Layer 12 of a small transformer language model trained on English Wikipedia (23 layers, counted from 0, width 128).
A neuron's activation on a vector x is GELU(weights . x + bias), where the dot is the dot product.

Input weights of the MLP neurons that the questions are about. A number n stands for (n - 500) times 0.0013.
n2 (bias -0.076): 413,674,349,583,484,380,504,541,552,706,670,480,451,194,627,373,596,384,475,516,517,454,553,433,410,571,496,354,516,611,623,625,434,587,441,688,589,571,265,441,725,341,558,396,626,604,481,455,246,370,726,507,563,250,443,688,641,470,373,744,496,441,546,377,373,711,419,422,309,402,706,458,388,462,674,469,288,330,171,626,546,621,492,480,380,596,465,347,500,406,578,404,395,571,544,449,377,551,542,570,484,237,308,474,335,469,280,515,632,347,594,559,784,523,756,237,530,673,695,560,436,599,381,460,518,401,767,483
n30 (bias -0.055): 735,366,63,488,315,665,579,458,591,379,482,516,458,470,309,587,608,681,452,575,548,504,558,656,508,347,477,544,525,680,286,712,437,603,430,92,656,460,453,711,751,528,392,717,468,720,462,455,531,508,324,467,480,229,336,465,403,439,547,577,504,470,555,318,414,612,590,545,716,287,319,597,584,324,760,496,644,548,609,570,409,603,539,731,523,511,374,527,453,14,444,276,504,360,562,568,529,683,419,604,512,390,496,500,515,555,370,616,521,572,708,357,540,398,533,362,381,562,521,396,576,430,520,379,626,636,663,584
n33 (bias -0.144): 699,540,352,358,716,665,611,731,656,700,209,562,410,364,341,553,744,583,249,487,360,414,343,438,487,372,336,366,432,626,657,707,435,544,564,540,853,486,605,331,702,432,578,548,393,495,399,394,323,283,670,312,304,473,489,670,773,442,640,479,763,294,531,508,404,505,500,479,466,453,610,716,666,509,394,400,536,456,283,535,605,571,319,333,474,475,583,657,653,380,282,468,274,691,431,482,598,606,609,304,514,681,689,534,375,720,475,808,392,224,590,524,650,417,505,390,500,545,777,191,280,378,554,554,360,363,699,707
n34 (bias -0.095): 376,531,559,592,345,341,557,819,429,554,653,607,473,541,706,577,568,496,405,422,251,469,632,484,610,417,557,405,605,430,460,454,596,659,528,666,496,528,532,721,457,753,548,617,516,436,380,357,347,451,407,500,595,316,524,593,571,616,597,633,629,310,205,538,398,440,411,695,342,616,777,713,428,612,557,465,389,367,469,720,399,708,431,540,496,615,539,357,246,484,528,315,426,786,358,544,609,484,769,239,552,504,515,492,297,383,606,452,496,195,431,496,567,473,742,743,705,515,590,599,421,531,295,456,504,305,395,291
n119 (bias -0.057): 654,373,600,591,315,442,415,343,792,515,647,364,121,444,415,293,478,519,447,705,373,682,620,383,470,373,500,437,604,324,697,462,582,587,559,445,466,409,404,504,483,666,391,446,386,373,345,437,390,634,316,342,422,484,513,584,450,86,752,724,575,493,350,608,432,563,408,759,432,394,466,546,686,363,637,549,609,547,615,409,327,477,259,361,646,496,565,553,454,488,531,611,403,601,564,555,550,729,483,360,543,627,357,515,540,519,511,485,607,667,658,469,492,737,603,701,361,421,395,304,432,645,563,441,430,650,290,611
n206 (bias -0.045): 508,635,509,484,313,402,705,732,435,492,685,480,554,588,295,552,536,464,406,564,526,531,304,681,558,438,481,476,710,559,589,648,331,669,349,347,474,508,566,588,526,839,479,540,601,418,447,489,656,571,591,356,427,333,356,307,828,308,492,207,602,659,456,351,500,491,485,550,469,311,582,471,292,587,899,323,564,334,372,531,544,616,492,520,280,394,516,370,509,345,327,570,521,573,492,645,522,588,431,540,476,553,554,853,267,293,385,654,601,630,523,633,436,650,516,432,450,559,429,519,500,335,655,313,421,597,152,640
n257 (bias -0.046): 514,380,611,517,320,557,511,233,537,517,507,429,459,497,411,504,570,665,377,620,395,213,590,443,249,585,324,464,693,898,666,600,365,382,480,632,430,525,555,493,612,363,649,405,382,642,510,432,524,326,486,382,546,413,533,573,557,654,479,503,540,537,454,422,435,780,465,571,535,619,343,385,449,319,463,357,557,380,366,500,655,560,645,572,414,477,504,503,645,381,350,417,696,512,588,593,654,720,489,632,417,533,435,639,400,641,466,477,777,351,562,494,613,381,489,525,394,487,341,297,355,319,554,478,414,441,612,492
n261 (bias -0.056): 704,477,413,478,481,574,440,537,781,447,560,373,381,434,538,571,566,367,503,603,395,496,427,369,381,356,455,442,520,508,363,463,321,390,457,434,399,617,440,735,605,853,500,477,694,406,518,405,717,404,481,330,655,363,582,277,618,157,466,548,692,504,633,382,468,400,472,471,312,399,396,361,411,545,648,523,392,391,403,492,454,730,567,488,485,438,557,632,314,488,577,449,428,831,714,492,646,738,652,415,301,642,507,485,435,798,459,453,768,537,560,559,726,614,500,309,593,379,368,355,460,674,696,488,656,313,307,545
n280 (bias -0.066): 604,149,585,508,552,304,562,303,814,419,489,291,428,500,599,547,532,625,455,469,599,534,500,690,382,575,336,202,532,686,560,508,583,500,693,259,762,280,701,626,479,356,538,488,417,492,451,391,412,484,314,587,567,488,530,636,354,299,643,530,576,735,395,436,454,747,254,743,534,318,491,706,326,612,529,596,441,388,491,481,496,610,393,279,640,519,453,786,661,463,314,733,222,460,508,579,616,669,622,480,480,544,538,376,537,473,523,430,442,413,557,468,669,407,637,516,557,387,561,603,438,342,504,544,500,634,359,646
n328 (bias -0.084): 405,728,552,457,410,419,757,484,312,833,605,472,426,465,619,513,603,532,608,436,244,689,511,557,516,426,331,512,533,496,582,402,756,518,367,480,641,414,261,366,408,315,422,436,508,517,465,369,319,538,687,597,313,463,479,659,449,373,309,733,273,435,436,469,402,648,361,385,540,737,605,602,620,329,412,666,147,429,385,555,564,556,426,446,551,664,675,405,487,517,735,772,361,601,604,541,377,609,405,662,401,434,566,639,599,664,426,640,594,597,727,818,528,707,558,440,605,481,651,453,311,397,405,303,387,500,401,432
n409 (bias -0.046): 563,477,632,481,660,806,776,456,526,515,262,531,374,357,550,412,554,584,410,534,391,500,608,322,593,419,455,593,468,477,430,511,480,600,722,481,538,496,504,569,496,766,587,599,380,366,182,387,459,164,587,369,643,602,418,545,398,496,515,715,669,278,386,375,497,392,510,299,504,508,342,500,541,560,356,538,249,126,702,621,496,427,537,649,389,565,697,481,438,520,477,551,596,705,238,624,585,596,463,234,406,638,411,710,590,523,574,644,496,467,541,397,366,636,575,275,378,614,672,333,460,515,441,457,358,453,516,463
n440 (bias -0.027): 585,609,698,154,224,271,258,496,387,560,622,223,326,592,356,438,640,509,511,697,639,530,464,672,322,466,496,323,495,681,647,513,602,547,398,394,744,335,664,680,705,643,496,870,350,343,312,617,765,569,491,528,169,464,481,396,425,624,595,530,545,313,422,374,368,396,484,563,619,348,704,449,407,478,869,427,730,524,335,556,270,566,491,218,470,550,292,578,297,321,593,711,340,619,577,522,630,706,641,566,598,451,521,399,277,439,281,529,671,429,564,441,557,366,536,448,555,614,413,202,408,569,549,598,623,761,603,630
n595 (bias -0.031): 558,578,604,646,522,546,709,255,466,504,636,400,469,360,512,104,515,433,413,287,527,740,393,464,465,449,378,464,588,549,652,559,707,542,460,453,551,493,591,514,558,726,481,489,349,537,534,425,472,481,514,612,558,391,589,655,557,317,570,724,522,534,775,439,515,334,357,486,582,586,63,564,442,444,433,616,460,590,467,581,716,468,403,540,500,389,687,563,442,474,328,420,422,650,441,658,593,629,362,583,271,299,666,514,386,411,586,433,428,473,625,545,422,496,676,532,497,447,332,344,419,325,719,522,529,571,420,606
n636 (bias -0.098): 548,519,378,413,512,388,516,346,422,404,532,539,368,463,483,352,618,473,582,442,555,515,542,716,394,511,557,638,636,584,346,788,228,503,569,500,704,571,457,578,729,492,305,778,437,672,600,719,538,415,450,540,473,266,199,650,583,496,558,399,532,507,515,291,360,677,373,392,805,647,352,542,654,442,626,622,473,560,558,489,539,438,474,619,560,559,373,374,567,88,386,544,435,274,448,433,587,574,450,618,325,316,221,534,676,380,620,745,459,358,530,455,492,465,404,426,256,367,687,511,490,607,627,377,539,311,600,479

Each question shows a token from some text and the vector x that enters the MLP there. A number n stands for (n - 500) times 0.0079.

"ared": 440,416,703,641,498,629,481,566,528,538,501,643,592,572,373,703,296,455,479,447,579,364,498,225,368,479,369,587,357,607,477,427,482,500,625,376,552,565,545,517,396,452,558,473,593,491,518,477,577,460,516,486,347,529,486,419,411,602,496,523,474,489,492,511,637,409,688,452,571,426,415,504,435,559,403,497,363,481,587,223,379,416,648,455,624,652,437,539,478,525,513,434,520,704,567,388,538,639,607,488,464,415,434,346,479,605,594,573,620,481,325,523,617,593,303,436,376,560,556,270,814,524,550,417,563,477,548,480
The three highest activations, in order: n261, n409, n257

"s": 511,546,471,604,465,497,430,495,561,470,479,524,499,461,336,533,108,585,504,524,596,417,525,423,461,561,517,508,402,517,593,344,535,532,569,476,458,433,429,616,273,470,527,531,510,556,537,494,453,482,477,490,453,537,496,468,365,459,478,590,453,519,502,531,824,467,524,606,471,479,478,528,495,500,588,476,515,595,498,543,492,434,504,508,564,540,450,441,557,546,448,464,390,457,451,491,418,520,417,570,607,439,538,490,522,460,431,470,553,499,409,537,579,497,502,536,431,594,479,585,786,580,426,612,538,501,481,571
The two highest activations, in order: n119, n280

"The": 610,532,582,740,391,438,495,535,395,557,439,495,542,508,465,324,164,445,548,460,577,468,449,471,411,502,487,421,363,582,563,485,425,413,552,508,386,608,504,520,484,407,519,330,432,491,499,533,585,495,488,575,548,511,512,481,582,410,415,484,496,522,571,530,835,408,533,485,466,515,558,541,570,474,353,556,498,476,439,460,426,590,492,585,430,473,501,486,466,603,472,437,572,493,480,479,528,427,530,483,447,375,476,445,559,545,544,595,563,479,457,504,590,527,684,431,542,502,450,462,763,619,361,463,518,441,519,555
The three highest activations, in order: n2, n595, n261

" Joseph": 322,503,496,607,421,663,463,536,420,446,556,578,673,567,591,552,152,482,543,548,478,357,467,515,628,501,456,354,408,379,525,503,564,364,536,533,450,666,478,471,335,605,531,398,573,478,498,408,523,503,562,539,488,444,623,570,420,539,503,470,494,444,386,543,693,389,615,471,459,474,604,529,482,449,376,506,549,488,477,366,472,557,551,495,474,483,444,550,497,637,437,489,595,426,438,447,516,499,554,481,439,565,488,382,567,601,593,517,506,505,441,515,433,513,568,476,528,553,479,300,861,572,477,474,514,531,470,536
The neuron with the highest activation: n34

" be": 483,579,532,573,551,521,474,475,350,506,460,593,610,509,514,470,156,416,529,395,429,494,508,523,522,457,507,704,347,424,463,487,489,407,548,482,568,464,450,410,498,600,429,449,422,597,543,552,546,490,661,396,487,470,409,481,362,404,493,552,406,499,447,460,795,553,612,427,449,473,579,473,572,548,572,436,557,410,642,415,671,443,541,568,566,586,456,349,568,613,559,498,532,400,579,474,424,425,442,568,523,389,467,534,579,319,519,492,529,490,397,569,565,581,518,554,409,597,564,491,725,536,516,370,456,488,644,422
The neuron with the highest activation: n636

" along": 366,428,457,578,484,571,402,543,380,506,456,553,542,465,461,536,241,546,476,646,568,413,533,408,467,644,576,629,352,510,515,638,529,371,587,521,516,342,433,434,594,453,432,511,472,471,541,534,522,479,542,492,430,764,488,496,545,450,522,499,466,483,588,524,733,264,611,368,502,559,424,552,592,697,582,572,440,479,512,438,476,417,594,560,547,557,433,510,484,537,521,468,579,474,413,381,528,372,644,371,442,415,354,461,451,574,562,593,583,330,353,484,523,415,302,670,499,535,714,486,819,563,500,526,376,439,490,417
The neuron with the highest activation: n409

",": 364,546,466,788,529,556,529,494,426,560,517,516,565,428,431,523,149,566,408,480,380,576,532,466,476,505,523,577,338,554,517,502,497,461,563,524,395,521,346,475,466,511,507,456,431,483,608,509,543,585,510,435,572,597,449,498,409,464,463,576,512,468,452,494,757,272,589,485,448,557,495,532,511,470,491,527,430,499,470,486,415,499,493,556,495,508,516,488,414,504,528,577,508,557,553,470,524,510,526,504,453,468,463,551,445,562,446,439,509,593,453,489,548,483,603,490,515,546,532,450,790,525,517,528,466,475,482,525
The three highest activations, in order: n409, n261, n595

" as": 480,525,509,652,490,505,586,448,371,484,502,611,589,522,629,436,156,421,482,402,507,548,500,416,478,431,575,435,443,457,567,487,653,445,607,573,523,634,434,430,563,603,517,434,561,581,635,507,523,477,553,354,681,517,483,452,408,455,568,453,366,498,400,461,676,436,478,481,413,468,496,590,507,551,515,490,454,489,607,364,542,364,553,521,530,517,478,444,557,563,385,481,588,474,466,424,512,377,557,609,390,422,450,452,547,538,535,462,569,389,472,527,560,568,400,523,501,506,466,528,884,516,525,512,468,455,494,472
The neuron with the highest activation: n595

"f": 397,537,560,542,474,427,312,443,468,467,462,470,439,533,403,648,163,586,661,540,457,459,528,528,383,552,590,455,414,539,558,417,621,508,392,604,483,420,517,435,472,477,548,546,284,489,561,552,344,543,526,468,454,647,542,514,471,462,511,525,523,501,533,472,770,483,565,448,395,665,601,542,622,506,552,507,456,541,418,555,403,500,632,449,544,408,534,423,546,620,326,478,426,382,505,449,427,484,465,514,596,442,597,492,522,586,562,423,468,578,403,525,606,424,433,625,469,444,480,439,739,469,557,554,419,689,524,584
The most active neuron and its activation: n440, at about 0.21

" /": 429,473,421,615,502,595,498,565,517,543,476,453,549,535,446,452,227,566,497,464,487,586,597,437,369,545,567,555,430,578,549,530,585,367,448,615,512,519,431,370,531,423,471,458,555,514,449,388,422,515,582,454,702,668,452,380,330,598,490,580,559,395,512,587,862,674,550,454,549,375,803,482,553,639,430,293,465,473,449,504,345,491,568,526,422,473,479,485,472,514,466,592,550,472,470,432,469,473,471,522,429,650,539,502,441,595,508,455,490,376,403,493,640,575,614,516,543,515,510,504,784,387,561,402,466,483,431,455
The two highest activations, in order: n2, n409

"cast": 610,510,414,600,566,635,491,595,547,558,423,661,623,619,422,547,169,372,562,631,581,535,473,256,491,527,524,648,414,524,503,438,485,438,585,441,587,507,443,457,548,380,521,560,573,422,496,512,533,482,483,485,336,530,457,451,473,511,521,481,478,489,568,497,664,288,491,470,425,496,530,505,482,526,497,535,481,652,505,266,482,498,592,480,662,502,619,438,510,456,565,403,560,439,619,472,388,494,330,368,556,396,410,577,490,546,523,609,526,485,399,455,584,506,291,449,489,534,554,481,825,504,426,525,449,565,491,604
The neuron with the highest activation: n30

" pre": 447,580,451,356,534,476,557,386,347,588,493,388,514,545,571,427,156,380,537,381,437,479,503,602,476,526,591,521,422,473,519,511,526,324,543,523,426,565,461,457,537,460,520,504,657,605,655,607,546,489,545,498,450,537,429,464,452,543,581,331,398,470,430,565,672,491,518,499,538,541,501,572,506,601,495,510,628,671,722,554,536,464,600,440,467,583,403,428,560,498,455,471,469,512,536,405,490,555,335,668,391,726,453,561,672,490,417,478,544,491,221,521,403,435,425,490,608,562,563,609,706,510,453,476,630,387,508,503
The neuron with the highest activation: n636